Layer 10 of a small transformer language model trained on English Wikipedia (17 layers, counted from 0, width 128).
Take only the direct path to the model's output, skipping the later layers: a vector added to the residual stream pushes a token's score in proportion to its dot product with that token's output vector.

Output vectors of the tokens that the questions are about. A number n stands for (n - 500) times 0.0029.
"chan": 498 428 519 452 755 569 486 524 643 424 751 627 633 423 260 512 275 453 271 433 487 663 512 397 407 929 437 556 514 730 573 396 573 529 466 432 770 409 855 584 515 375 465 544 772 577 484 490 454 324 515 428 549 650 579 504 450 474 500 504 549 369 362 608 448 290 634 550 612 231 263 416 477 553 533 424 461 515 541 431 415 443 328 474 545 367 517 513 423 635 486 429 394 577 447 465 644 559 235 383 526 501 26 485 575 690 542 327 284 534 761 682 731 558 362 567 563 586 550 547 508 338 602 556 380 444 445 478
" Comm": 605 330 589 404 654 520 470 628 573 490 556 424 478 565 368 573 510 517 474 472 710 540 520 503 433 670 614 391 577 518 608 427 588 581 666 525 614 354 673 411 282 432 587 566 521 538 479 614 549 279 610 486 494 447 593 458 538 392 679 570 688 383 540 568 633 476 380 328 473 436 328 479 533 365 477 555 455 725 576 186 333 525 587 505 592 459 477 379 477 640 394 452 554 492 458 496 401 628 612 420 539 539 123 371 623 394 499 565 315 568 524 616 367 590 319 694 543 387 625 561 473 351 465 412 402 610 401 426
" Technology": 857 449 487 378 446 553 634 632 462 606 326 349 489 467 562 536 508 830 259 185 466 584 346 430 657 664 719 352 620 378 403 590 576 406 601 540 727 560 544 441 570 511 526 652 618 600 308 747 424 306 468 470 668 589 336 532 405 457 678 557 675 284 548 753 890 353 464 652 508 277 410 430 603 533 388 443 432 631 243 550 585 522 468 486 523 564 289 342 257 600 438 536 579 485 327 453 459 598 387 414 426 408 328 400 600 627 410 481 330 739 503 766 516 369 547 592 551 453 508 558 562 172 567 508 371 560 345 386
"sc": 501 501 535 381 460 474 500 451 511 476 647 445 546 562 534 582 280 444 302 353 601 473 328 528 603 652 635 609 474 542 609 359 600 843 297 793 647 504 553 386 187 811 423 677 190 643 631 591 533 504 450 564 507 580 707 398 542 576 539 515 526 547 554 575 534 371 302 253 161 596 511 621 566 692 381 583 606 515 499 533 395 682 485 531 421 381 441 375 772 520 384 459 581 520 259 464 275 574 447 272 492 469 538 413 418 500 417 391 627 344 409 859 229 417 401 412 534 432 644 507 601 433 591 489 565 663 501 451
" University": 782 675 497 413 337 453 521 470 445 382 621 497 497 487 630 577 519 577 206 395 346 488 671 418 589 324 745 438 565 498 334 585 569 440 462 501 618 598 674 582 385 636 579 712 768 508 450 541 565 355 484 406 606 427 564 652 455 511 416 632 630 316 370 721 518 331 360 622 524 504 455 485 623 546 278 457 528 598 354 632 322 370 483 756 657 534 234 346 345 405 528 643 523 250 497 459 541 497 414 259 595 729 480 244 475 639 480 468 259 405 440 518 412 379 670 706 590 493 417 527 532 393 546 556 479 554 544 472
":": 527 398 540 422 646 650 632 402 478 500 297 590 661 468 718 192 541 538 617 736 366 496 525 583 361 190 433 664 627 611 174 597 332 260 497 468 510 591 431 384 627 656 475 594 568 486 564 475 529 334 287 530 716 540 530 493 489 678 589 516 413 676 686 451 489 562 387 500 532 672 497 299 552 747 603 379 519 288 573 414 417 299 358 417 421 411 524 330 656 502 550 518 581 537 556 604 477 818 501 531 493 448 524 460 399 184 222 471 546 458 472 585 545 504 632 548 505 638 377 444 262 748 509 459 541 555 351 542
"Awards": 819 647 648 306 502 640 649 800 404 507 580 476 455 503 643 827 261 471 388 491 667 549 506 457 421 600 810 458 765 793 469 499 436 320 533 604 838 457 672 461 314 427 663 499 616 538 308 661 299 515 456 519 556 385 557 370 413 584 590 483 587 553 652 515 665 360 540 458 216 210 421 551 634 449 329 639 499 451 352 586 323 431 462 442 682 425 271 454 530 414 551 578 407 256 473 240 263 303 382 475 351 577 449 237 632 534 473 332 327 632 493 782 456 387 478 762 499 487 742 599 284 335 714 443 489 511 483 399
"=": 573 567 561 537 396 646 782 710 237 467 564 588 456 436 626 382 311 457 558 622 429 582 378 399 272 559 703 620 353 599 443 718 385 318 475 442 615 670 286 529 366 445 474 171 362 465 431 519 525 408 318 330 548 404 496 650 561 357 644 582 253 451 569 461 520 367 641 368 286 421 336 297 544 427 587 602 294 516 607 601 422 583 333 425 590 575 380 445 482 357 345 562 446 450 528 509 582 733 760 702 402 490 509 588 644 326 400 603 600 631 593 441 678 444 674 883 398 571 620 513 356 457 452 567 593 881 553 468

Output weights of attention head 0. The head adds the sum of these rows, row i times number i of z. A number n stands for (n - 500) times 0.0071.
o0: 419 344 740 387 356 465 527 546 471 450 329 455 381 749 734 438 435 367 164 477 282 433 683 671 732 413 410 606 543 526 540 675 770 629 422 425 542 306 678 570 525 641 675 489 567 492 482 469 468 476 282 528 549 378 297 491 469 638 450 524 416 489 470 724 560 665 605 600 432 642 788 396 571 607 533 531 659 598 541 458 680 351 403 608 497 602 335 425 567 471 492 293 383 559 449 452 396 222 269 348 456 442 732 422 319 665 477 641 551 605 403 424 628 528 599 560 677 547 232 203 446 358 468 611 407 537 420 574
o1: 613 480 629 477 495 427 425 359 463 427 597 395 334 400 291 572 500 364 577 643 605 394 583 628 510 554 647 370 588 514 621 341 457 620 651 448 313 518 466 508 493 442 523 347 461 478 469 432 684 616 393 564 520 395 447 254 507 225 500 597 626 407 353 462 514 488 541 654 480 567 283 412 625 401 622 767 439 425 486 515 534 362 744 558 539 375 470 446 474 582 494 510 511 478 478 512 459 336 322 619 646 372 507 411 457 614 533 463 634 472 507 573 701 496 609 347 584 613 539 423 459 579 600 625 369 525 712 667
o2: 612 377 501 755 385 410 646 549 491 424 200 567 455 547 281 311 350 692 443 637 529 685 373 518 549 432 397 245 486 553 578 381 483 405 539 535 649 445 554 487 594 634 787 603 477 481 574 716 432 717 519 402 573 459 574 521 534 515 541 647 479 281 611 596 543 630 468 566 542 343 405 675 604 365 500 535 237 501 451 580 590 646 603 387 467 732 531 427 567 507 474 505 498 425 588 486 309 452 514 674 197 518 754 545 331 572 545 310 662 328 417 599 715 483 291 404 359 588 434 364 471 446 350 594 469 349 471 281
o3: 511 454 603 571 190 735 598 714 451 473 447 291 334 454 544 388 690 382 465 504 466 471 417 303 555 617 344 618 435 514 264 320 432 492 526 439 634 645 559 427 451 412 399 681 673 460 354 491 327 475 499 388 305 540 548 629 845 577 454 449 391 654 758 482 474 456 559 519 267 592 454 396 447 355 566 566 581 672 424 597 292 362 386 662 692 719 427 524 270 635 435 478 430 592 747 447 382 458 516 463 522 542 850 339 653 408 424 527 556 565 590 370 583 219 528 895 675 385 468 272 812 460 474 498 528 588 488 468
o4: 495 384 468 323 506 808 697 352 577 611 438 693 590 614 490 533 330 486 557 372 532 443 549 339 555 498 587 343 428 567 607 525 385 783 325 377 808 659 321 537 454 694 620 247 571 547 477 450 364 479 279 300 467 521 545 509 363 394 277 586 338 474 585 653 422 302 605 354 375 429 546 403 516 426 528 377 440 468 405 659 664 485 537 694 351 691 577 729 437 668 362 581 592 551 253 439 584 559 685 590 632 402 465 596 491 328 579 461 491 313 319 370 333 309 591 531 301 524 637 849 407 776 504 498 688 322 592 666
o5: 359 505 818 556 493 683 555 682 512 531 453 468 247 497 328 376 348 577 432 421 297 391 568 352 413 525 660 652 503 724 560 451 472 532 721 468 654 574 514 463 424 533 464 690 413 455 365 365 337 301 376 503 379 488 501 396 393 492 574 558 735 384 533 623 212 574 555 232 698 534 342 735 499 654 317 551 639 641 604 698 817 710 474 507 440 459 457 687 666 581 422 570 454 445 444 446 509 215 196 409 506 480 660 540 313 468 462 511 377 526 600 609 400 373 546 477 542 310 644 379 479 458 467 659 542 550 578 517
o6: 581 476 562 474 470 369 545 417 650 615 439 522 503 381 804 628 510 477 486 607 483 666 447 578 488 369 784 381 277 497 401 289 417 488 588 579 568 594 583 558 427 472 491 531 527 710 537 507 472 646 169 207 409 358 515 374 585 586 494 331 539 210 389 614 720 656 361 574 299 561 413 697 364 481 485 576 659 268 652 703 425 545 624 774 748 559 589 467 239 367 561 593 469 228 465 407 325 608 712 568 601 282 559 389 331 443 712 557 415 533 588 455 510 557 378 339 223 472 629 574 644 573 470 328 585 486 365 704
o7: 523 647 523 580 446 383 624 457 592 379 443 416 501 468 521 471 550 355 244 510 639 635 376 629 341 599 557 234 598 207 776 585 478 500 494 152 578 495 355 385 470 547 433 488 429 602 811 637 513 291 421 377 507 439 514 632 519 471 509 833 661 708 446 661 353 462 541 403 496 415 270 501 440 624 656 610 404 433 609 434 401 641 479 705 615 648 406 703 551 399 353 670 414 217 605 612 390 481 689 528 592 433 530 680 650 450 607 379 334 498 518 653 398 334 404 481 600 561 415 540 359 327 491 314 527 662 612 284
o8: 360 367 641 373 648 665 245 427 578 820 179 404 594 275 245 487 577 420 503 437 385 387 461 531 560 568 427 433 617 447 451 623 653 441 437 558 602 348 670 577 501 470 430 669 505 750 712 456 664 609 311 450 480 399 379 483 508 602 356 277 408 513 371 398 564 533 486 305 402 439 501 569 600 519 493 570 320 536 552 637 445 331 629 297 438 383 704 472 366 672 486 484 646 559 479 799 591 350 519 604 458 688 598 558 693 221 589 544 565 504 540 444 645 827 468 530 561 470 608 469 299 457 383 599 379 535 524 459
o9: 406 244 541 332 400 485 484 741 312 403 719 515 567 444 554 499 501 597 435 684 504 641 458 312 504 703 483 458 550 243 590 595 659 379 329 548 455 513 475 753 200 446 658 523 503 373 561 424 410 547 408 583 259 474 630 516 601 188 686 448 621 625 805 377 576 479 663 300 469 538 523 512 590 377 243 534 503 504 718 614 309 586 556 598 433 493 453 305 372 499 455 327 358 404 413 580 400 415 563 280 488 596 591 518 452 501 751 660 373 523 591 259 605 455 473 636 505 582 667 579 774 490 589 373 534 423 624 574
o10: 328 553 277 386 492 726 513 427 451 615 583 421 327 361 399 290 597 272 360 250 465 237 559 710 735 466 239 640 506 482 403 558 580 459 311 472 581 519 404 499 759 532 408 491 348 438 408 454 713 463 488 320 748 440 841 449 637 531 610 753 432 507 407 599 629 494 563 569 473 602 726 496 305 253 638 369 543 537 789 665 169 873 753 509 425 385 546 378 691 396 418 475 734 547 608 581 415 452 495 380 606 576 472 489 407 377 459 705 564 972 628 340 318 417 608 515 470 531 421 581 308 465 504 247 505 540 466 417
o11: 477 606 533 347 124 654 565 577 442 634 591 399 538 604 554 604 378 594 557 654 448 556 227 249 615 379 562 493 409 471 364 466 478 509 420 370 382 489 535 674 439 370 302 629 697 578 509 514 574 361 423 449 317 618 536 430 621 789 572 672 697 559 313 588 421 335 372 649 403 616 600 456 506 812 564 683 413 404 518 264 497 427 677 394 501 867 769 512 392 493 445 523 329 484 295 434 519 435 498 447 639 532 635 447 468 517 750 534 564 430 720 551 358 339 534 433 219 466 384 581 652 218 586 313 544 672 498 379
o12: 530 536 466 583 526 466 558 534 163 481 364 244 526 564 637 270 337 442 499 288 602 351 636 877 442 713 266 505 591 494 699 397 623 540 615 512 219 597 356 459 574 776 444 710 518 608 563 278 509 327 465 831 428 374 581 646 600 535 437 572 562 416 493 395 635 573 418 512 656 445 755 635 352 578 331 406 414 473 448 618 569 476 587 489 576 583 627 455 761 459 507 593 564 546 417 746 476 508 564 402 547 350 486 440 636 503 415 602 616 364 404 367 274 256 343 620 521 576 351 460 356 542 675 308 562 257 470 469
o13: 545 391 576 265 580 510 587 380 441 544 510 425 534 535 506 432 731 586 654 425 504 452 531 528 695 519 380 500 461 593 412 493 669 360 535 534 672 352 380 428 618 686 549 457 616 635 666 497 393 511 578 378 357 648 430 361 340 411 565 694 96 421 283 740 314 232 365 541 527 482 558 556 639 469 537 536 618 498 710 599 772 450 483 555 399 400 364 545 587 630 533 473 640 415 598 376 437 509 342 398 655 699 384 511 693 205 436 574 290 457 265 342 481 629 427 569 621 603 367 648 687 459 385 633 555 549 331 515
o14: 682 514 421 614 780 724 482 516 516 461 611 282 617 706 549 735 548 675 429 288 712 606 543 659 542 533 627 577 432 701 484 477 575 482 598 203 308 600 595 394 548 428 700 356 659 131 433 248 590 486 223 672 485 408 505 452 537 348 731 584 445 661 661 513 484 376 542 604 195 571 470 619 374 595 590 472 313 449 465 507 348 616 482 443 695 328 424 450 408 574 480 653 424 134 615 579 512 702 449 259 389 367 503 430 475 625 365 599 479 432 434 395 401 592 505 379 425 449 429 690 459 419 440 586 565 535 387 398
o15: 756 576 296 300 430 491 383 532 535 462 512 395 462 406 577 636 473 375 402 577 423 209 530 556 618 661 552 537 421 404 477 420 674 244 478 595 611 395 407 534 656 504 416 389 563 424 759 429 376 534 489 624 625 287 699 416 596 642 664 520 543 506 279 718 526 285 650 560 370 319 635 463 381 543 319 577 533 414 565 770 570 602 248 620 490 695 447 560 323 497 407 442 621 574 375 489 629 544 584 448 459 735 347 326 426 403 411 689 606 598 514 519 608 384 446 472 559 478 419 578 628 573 496 482 310 491 436 490
o16: 663 463 221 514 610 448 523 675 499 405 562 468 466 587 414 345 476 468 563 476 339 459 489 562 613 586 562 565 669 560 549 439 569 656 534 635 266 453 626 510 590 467 406 537 484 558 547 563 309 631 412 646 484 482 793 518 586 441 401 506 580 429 409 491 353 647 234 630 367 257 531 390 443 538 606 361 334 629 641 498 432 631 478 551 388 626 413 361 523 355 671 708 493 430 617 469 435 598 644 565 391 379 556 337 585 291 448 303 382 714 676 559 462 491 537 305 557 564 263 260 539 496 451 485 458 485 628 670
o17: 435 349 563 591 437 581 577 568 259 520 611 354 557 549 369 285 374 501 502 389 572 335 454 584 473 656 591 630 675 483 433 430 397 620 634 432 585 407 578 668 392 583 526 642 247 176 603 754 289 607 420 585 563 566 321 484 276 592 391 326 580 302 401 464 492 578 318 554 534 509 590 475 511 447 592 662 592 448 636 483 392 683 378 677 810 572 336 510 348 290 377 481 615 542 477 548 622 574 604 429 659 654 548 556 740 743 249 349 510 305 508 424 476 367 349 436 319 349 611 620 392 505 669 510 441 569 706 555
o18: 528 717 416 402 579 631 406 661 314 433 489 484 480 536 561 421 578 761 338 546 308 441 305 653 582 618 711 435 481 621 470 607 414 565 575 561 727 526 372 436 522 652 469 489 351 701 379 348 763 485 429 884 520 634 419 508 581 472 472 561 484 464 476 372 670 475 308 563 633 577 468 592 814 303 496 440 132 531 606 479 356 635 259 540 574 531 469 449 371 372 520 598 365 449 624 378 495 647 484 617 476 255 701 421 360 417 490 274 654 383 229 269 301 523 382 221 717 692 561 527 585 410 513 493 492 712 619 467
o19: 680 538 478 676 522 609 688 379 231 549 578 256 466 253 298 395 396 496 733 411 651 281 542 565 404 573 567 560 608 236 393 607 560 497 521 500 754 476 704 306 546 554 290 650 503 671 632 413 621 580 775 345 416 615 530 234 374 439 481 659 641 624 309 650 589 580 649 561 604 588 589 464 549 422 362 807 574 661 316 283 457 636 496 616 509 300 567 372 703 414 586 546 425 650 560 620 408 691 718 636 388 425 493 452 260 588 475 515 490 380 360 334 616 318 624 318 356 353 261 575 549 444 387 137 371 476 474 570
o20: 364 425 373 601 589 200 475 462 398 540 558 395 523 419 614 419 639 581 394 645 230 616 546 634 353 465 272 396 545 432 714 206 632 503 672 551 315 707 700 506 393 897 440 692 711 337 618 540 387 677 453 507 602 357 707 424 459 367 515 274 549 353 664 573 560 348 543 407 501 633 341 562 125 689 524 493 647 466 338 446 433 593 457 210 513 352 475 543 558 632 416 551 434 660 288 385 374 800 215 655 598 560 455 368 909 388 651 492 586 502 465 499 605 509 591 396 786 608 526 699 502 391 502 176 440 463 439 496
o21: 648 493 658 490 545 346 317 384 625 245 529 336 520 622 215 631 582 571 479 483 642 345 458 540 505 543 754 519 597 467 526 371 304 554 460 576 610 266 380 375 236 520 528 605 655 303 512 395 635 716 363 693 639 506 450 600 423 501 369 667 739 436 747 488 653 753 556 418 395 513 437 498 267 468 612 397 772 478 602 355 383 412 495 497 547 544 520 583 522 717 552 627 576 609 561 458 235 353 578 547 495 553 487 536 474 519 639 435 535 320 316 491 324 422 474 392 535 501 569 498 645 369 422 620 539 244 617 390
o22: 398 361 448 502 473 586 476 356 463 655 556 397 490 712 623 572 473 519 500 441 398 435 445 636 530 512 329 729 318 505 342 638 587 412 606 469 617 423 398 593 437 677 423 538 401 380 416 426 376 518 378 475 684 444 449 723 611 636 659 422 686 443 525 626 286 643 355 611 436 407 537 363 414 456 623 704 419 304 463 631 370 757 474 519 706 404 228 669 328 487 501 570 626 653 372 403 404 661 625 772 422 435 539 658 531 401 463 463 461 461 579 496 405 487 436 447 366 549 448 277 597 529 409 472 560 575 519 563
o23: 512 502 553 434 656 681 530 272 453 209 531 465 660 493 243 487 426 525 603 423 660 346 432 513 737 429 612 537 336 524 276 325 528 513 651 592 571 442 660 383 634 623 598 408 537 511 902 327 397 428 494 642 350 361 474 567 528 567 421 695 788 476 596 583 646 382 543 514 567 777 561 508 529 478 499 530 44 178 265 336 607 450 515 344 616 630 518 428 794 692 726 383 461 463 401 468 368 516 589 302 702 520 444 419 555 550 510 557 468 374 702 473 427 278 447 462 497 467 645 219 735 434 470 485 255 349 626 592
o24: 396 577 604 343 466 509 528 571 595 315 512 460 483 430 641 557 418 677 502 636 757 564 328 440 592 600 358 611 511 497 715 730 480 532 613 487 655 265 578 373 582 523 549 465 133 535 602 430 463 386 441 545 712 486 556 414 357 536 185 736 462 339 316 396 487 661 485 506 480 526 715 429 463 381 581 428 465 500 435 622 517 486 577 414 680 488 471 627 747 497 417 296 536 255 370 189 621 543 286 367 520 698 498 654 563 472 472 472 550 681 397 392 435 456 513 525 681 490 706 351 566 515 473 374 516 388 519 477
o25: 765 469 440 567 547 258 728 431 347 567 494 628 463 530 571 638 491 608 480 443 666 414 376 542 573 587 451 354 472 355 450 470 503 398 174 531 423 457 528 345 407 426 553 438 531 650 624 461 435 462 653 671 488 643 307 526 660 296 469 378 436 449 400 431 612 443 379 433 492 467 863 333 108 412 771 400 416 651 411 523 540 612 461 555 560 516 659 523 362 781 708 504 468 353 462 471 623 298 510 712 465 391 478 568 477 844 640 425 699 373 601 540 410 701 432 234 438 438 457 576 373 850 424 550 260 686 525 514
o26: 774 582 498 597 351 306 521 601 567 430 562 451 580 488 442 326 773 373 704 440 249 340 498 381 440 634 340 748 415 775 515 608 772 450 460 244 627 417 612 620 504 380 537 245 577 643 556 610 532 480 527 582 542 302 548 520 328 442 447 389 466 516 473 586 467 521 201 606 346 413 624 605 289 571 703 329 761 693 481 362 568 439 676 581 538 544 384 482 518 462 394 499 289 221 418 357 641 534 701 473 597 613 493 744 437 413 542 391 479 531 503 410 446 630 549 455 368 728 727 627 302 313 608 293 422 740 552 192
o27: 471 538 377 611 475 704 492 331 584 588 472 371 504 231 540 493 507 620 502 698 657 415 560 417 534 607 484 487 313 558 490 410 569 643 607 641 628 475 494 327 368 398 293 411 361 551 441 686 502 485 503 608 480 665 478 409 338 523 543 554 410 550 582 448 513 697 336 482 634 312 689 546 346 576 573 495 354 574 492 487 480 549 418 494 505 488 437 805 440 768 588 452 519 324 705 468 368 562 557 427 336 306 347 444 491 711 823 328 280 446 267 455 362 552 599 528 370 600 619 519 697 394 323 493 218 637 840 486
o28: 270 404 614 559 812 236 640 476 494 549 468 469 403 756 514 540 589 258 398 560 511 568 402 462 501 685 336 398 680 513 456 490 575 409 606 574 421 356 589 410 449 307 572 456 479 605 606 408 506 307 913 457 349 381 503 383 580 625 499 634 469 584 426 575 412 689 523 509 671 538 410 491 311 465 589 491 352 700 524 536 512 444 414 347 610 720 390 500 466 862 565 259 457 380 424 618 669 550 508 388 494 526 489 345 462 656 270 364 339 312 406 543 671 481 345 409 481 460 827 736 503 532 308 525 435 498 529 595
o29: 388 518 603 601 551 784 425 469 687 475 745 593 439 524 614 429 474 327 472 544 289 198 465 435 530 347 564 454 515 509 473 589 520 634 288 531 575 473 415 521 758 645 564 415 600 641 511 585 553 517 242 677 575 575 280 327 568 565 697 669 542 460 436 253 433 481 826 407 350 400 323 403 547 420 479 275 527 377 549 457 511 686 725 731 676 335 526 117 601 497 444 464 710 604 503 440 534 379 616 442 660 522 604 254 412 492 590 456 626 601 484 659 195 428 793 513 476 480 342 496 369 353 386 429 529 336 592 625
o30: 344 521 483 488 575 678 551 685 462 446 494 543 591 544 451 432 529 414 383 448 543 384 500 508 371 582 510 714 627 552 448 520 547 533 364 523 330 493 740 538 647 707 434 635 503 329 752 496 531 412 606 264 545 528 649 485 360 695 240 463 183 787 179 659 521 441 540 539 376 557 653 539 460 381 366 508 419 623 423 602 665 777 439 384 586 562 305 473 594 527 503 350 556 622 273 546 755 419 417 557 848 255 552 450 460 398 472 474 416 468 379 350 386 537 568 410 629 494 607 410 354 517 418 562 509 364 511 423
o31: 598 319 474 454 457 294 609 625 485 628 456 504 491 478 442 660 471 464 389 704 646 390 532 488 442 554 500 384 629 429 376 424 509 384 805 477 917 573 621 439 624 555 584 410 609 533 243 273 468 671 682 373 629 816 381 617 354 576 706 712 523 523 532 428 356 522 613 589 605 394 339 607 626 727 470 253 420 271 328 539 525 543 451 450 574 526 464 222 406 559 550 419 373 457 765 425 458 471 619 634 435 360 397 596 544 452 531 543 473 453 387 556 381 599 678 447 330 254 582 411 470 351 570 434 214 571 524 353

Each question shows a token from some text and the vector z that the head gathered there. A number n stands for (n - 500) times 0.0026.

":": 718 209 358 743 396 565 673 492 507 580 663 625 229 446 230 589 638 488 382 234 371 303 607 296 444 446 324 331 217 641 578 454
Which of these tokens does it push up most? "="

" -": 620 355 452 618 393 507 558 490 517 524 525 506 399 482 384 612 568 514 479 290 451 396 602 402 465 448 413 397 380 536 519 452
Which of these tokens does it push up most? "="

"\n ": 565 506 587 565 345 550 560 503 542 555 288 464 447 401 467 592 533 482 537 325 498 392 534 551 383 347 398 375 421 355 379 389
Which of these tokens does it push down most? "sc"

"=": 388 410 420 723 670 502 796 683 285 677 415 627 380 564 614 644 493 594 389 301 487 389 631 105 320 458 584 559 328 348 254 419
Which of these tokens does it push up most? "="

",": 546 453 439 394 426 350 367 536 528 602 479 423 572 506 492 471 382 513 515 414 440 566 515 450 485 560 492 607 628 444 499 554
Which of these tokens does it push down most? " University"

"ti": 596 535 355 352 542 484 533 707 355 434 349 625 489 415 326 663 608 459 561 341 456 884 753 538 617 351 445 648 478 550 498 633
Which of these tokens does it push up most? "sc"

")": 582 367 427 490 473 406 678 489 345 512 519 629 837 542 392 622 472 514 588 277 409 562 525 710 596 472 115 625 556 503 566 412
Which two tokens does it push up most, strongest first? "sc", " University"

" Has": 576 441 494 532 389 444 469 476 526 531 439 479 530 487 516 551 550 507 505 316 505 523 551 486 472 464 484 440 528 515 489 475
Which of these tokens does it push up most? ":"

" species": 523 482 500 515 428 475 450 602 479 510 447 468 496 510 457 625 534 545 523 428 485 539 574 508 500 469 497 510 531 492 492 543
Which of these tokens does it push up most? " Technology"

"ray": 579 468 543 406 317 543 466 484 522 395 506 407 494 484 452 687 547 586 530 491 482 553 549 533 471 491 571 662 502 554 555 619
Which two tokens does it push up most, strongest first? " Technology", "chan"

"\n": 658 462 478 596 368 439 485 498 557 629 265 550 447 407 409 469 458 484 379 167 495 569 512 512 547 398 407 428 574 518 492 449
Which two tokens does it push up most, strongest first? "Awards", "chan"

"ky": 610 453 490 534 397 461 448 462 573 609 354 496 513 477 470 525 471 483 510 221 541 557 519 542 514 419 446 471 593 443 535 427
Which of these tokens does it push up most? "chan"

"to": 630 451 491 539 390 468 449 450 591 613 362 480 521 482 442 518 483 479 511 198 539 555 511 546 530 412 427 463 593 434 563 413
Which of these tokens does it push down most? "="

" mon": 595 436 471 541 395 462 481 504 512 510 448 499 519 504 504 540 567 491 494 344 492 518 569 497 462 441 472 459 522 531 508 481
Which of these tokens does it push down most? " Comm"

"g": 655 456 411 588 406 463 478 389 603 626 254 525 457 500 419 506 459 467 523 203 592 534 488 548 515 413 438 439 642 430 528 398
Which of these tokens does it push up most? "chan"

"D": 389 410 418 721 671 500 797 685 286 677 415 625 381 562 614 646 494 594 390 306 489 389 631 107 318 462 587 559 329 345 252 419
Which of these tokens does it push up most? "="

" 1987": 498 503 420 568 345 384 361 576 432 655 398 607 523 544 561 516 432 508 508 381 460 595 490 600 444 520 539 630 680 403 508 505
Which two tokens does it push up most, strongest first? " Comm", "chan"

".": 344 576 441 446 541 385 371 556 453 615 407 522 616 486 670 623 459 696 623 292 471 632 454 623 406 533 364 623 727 525 447 700
Which of these tokens does it push up most? " Comm"

" This": 506 374 472 597 459 463 345 572 510 543 479 470 540 510 501 582 594 522 446 425 498 514 507 496 481 433 468 502 538 525 592 455
Which of these tokens does it push down most? "Awards"

"ne": 580 443 473 517 390 466 475 507 509 523 421 466 537 494 533 553 563 509 484 323 502 509 571 476 442 445 481 409 541 525 491 465
Which three tokens does it push up most, strongest first? ":", " University", "Awards"

" England": 559 448 467 513 380 459 454 484 533 533 424 521 537 481 538 552 556 511 503 345 487 507 547 496 447 451 492 457 540 532 502 486
Which of these tokens does it push down most? "sc"

"T": 569 458 591 507 471 463 567 679 334 503 428 451 446 385 460 479 532 604 433 186 622 543 537 419 485 373 468 618 420 666 345 553
Which of these tokens does it push down most? ":"

"\n\n": 464 569 560 562 516 524 706 614 525 412 465 423 568 435 55 495 441 802 149 141 681 580 555 257 211 405 278 648 585 721 109 775
Which of these tokens does it push up most? "Awards"

" move": 569 430 426 565 418 465 479 506 514 578 472 530 504 453 525 570 521 477 463 370 490 553 550 532 441 446 475 507 519 534 536 473
Which of these tokens does it push down most? " Technology"

" &": 582 485 452 478 421 510 483 507 443 512 434 541 541 449 497 548 543 499 509 397 499 598 585 553 510 424 436 555 555 488 511 492
Which of these tokens does it push up most? "sc"

" western": 557 472 471 505 390 461 445 489 528 539 430 491 536 487 519 571 530 531 523 376 489 518 552 515 454 449 507 497 526 527 510 517
Which of these tokens does it push up most? " University"

"man": 774 385 540 611 368 448 439 385 593 651 173 523 426 436 336 560 386 466 394 99 546 487 518 608 594 466 385 455 723 520 581 405
Which three tokens does it push up most, strongest first? "chan", "Awards", " University"

" a": 497 521 362 613 316 357 313 616 357 728 351 686 525 562 565 458 354 493 500 426 455 618 430 677 438 545 612 744 779 277 493 524
Which of these tokens does it push up most? " Comm"

" going": 617 460 405 629 441 517 465 565 533 477 527 497 482 403 507 618 497 476 341 382 501 638 483 486 541 445 476 519 507 676 546 446
Which three tokens does it push up most, strongest first? " University", "Awards", "sc"

" native": 550 486 470 488 394 473 451 503 514 540 426 503 537 492 524 573 531 530 523 388 499 526 552 522 460 449 525 495 512 531 506 505
Which of these tokens does it push up most? " University"

" Pen": 572 438 501 528 395 451 478 484 505 536 432 493 511 487 517 558 540 508 502 322 501 511 550 488 474 470 493 437 524 507 478 475
Which of these tokens does it push down most? "sc"

" week": 532 438 468 489 413 441 446 518 522 556 447 473 548 502 536 548 533 492 481 360 495 531 526 471 447 474 465 504 558 516 497 508
Which of these tokens does it push down most? "sc"

"BC": 444 405 402 721 676 394 771 663 341 700 413 644 423 469 662 548 445 600 392 258 542 450 622 165 287 442 617 546 363 370 207 399
Which two tokens does it push up most, strongest first? "=", "Awards"

"aker": 564 460 444 558 436 477 444 470 568 609 373 497 531 480 481 533 452 463 535 190 583 540 564 514 461 399 475 497 546 455 462 349
Which of these tokens does it push down most? " Technology"

" the": 649 462 547 527 312 506 439 586 477 465 402 488 538 539 544 588 580 518 493 416 523 497 568 482 476 466 490 567 481 467 520 585
Which three tokens does it push up most, strongest first? " Technology", " University", "Awards"

"ah": 606 455 483 551 388 441 474 488 546 575 354 512 489 442 471 514 501 491 452 254 500 543 531 486 499 436 448 440 554 519 479 460
Which of these tokens does it push down most? "sc"

" two": 571 464 429 555 355 435 401 556 470 604 369 538 551 495 562 482 452 463 530 412 492 567 485 569 465 440 518 575 617 402 476 536
Which of these tokens does it push up most? " Comm"

"wan": 570 444 500 498 388 458 462 483 530 528 449 475 525 482 530 552 546 502 503 320 486 529 570 461 459 454 486 440 540 524 496 472
Which of these tokens does it push up most? ":"

" formal": 566 467 563 503 438 556 472 642 494 497 449 487 523 499 439 613 566 520 554 465 499 566 628 495 545 409 485 495 461 556 487 546
Which of these tokens does it push down most? "chan"

"s": 588 456 443 565 420 484 442 527 539 500 488 475 516 435 505 597 521 506 406 360 494 591 516 485 493 452 473 494 530 613 518 467
Which of these tokens does it push down most? "="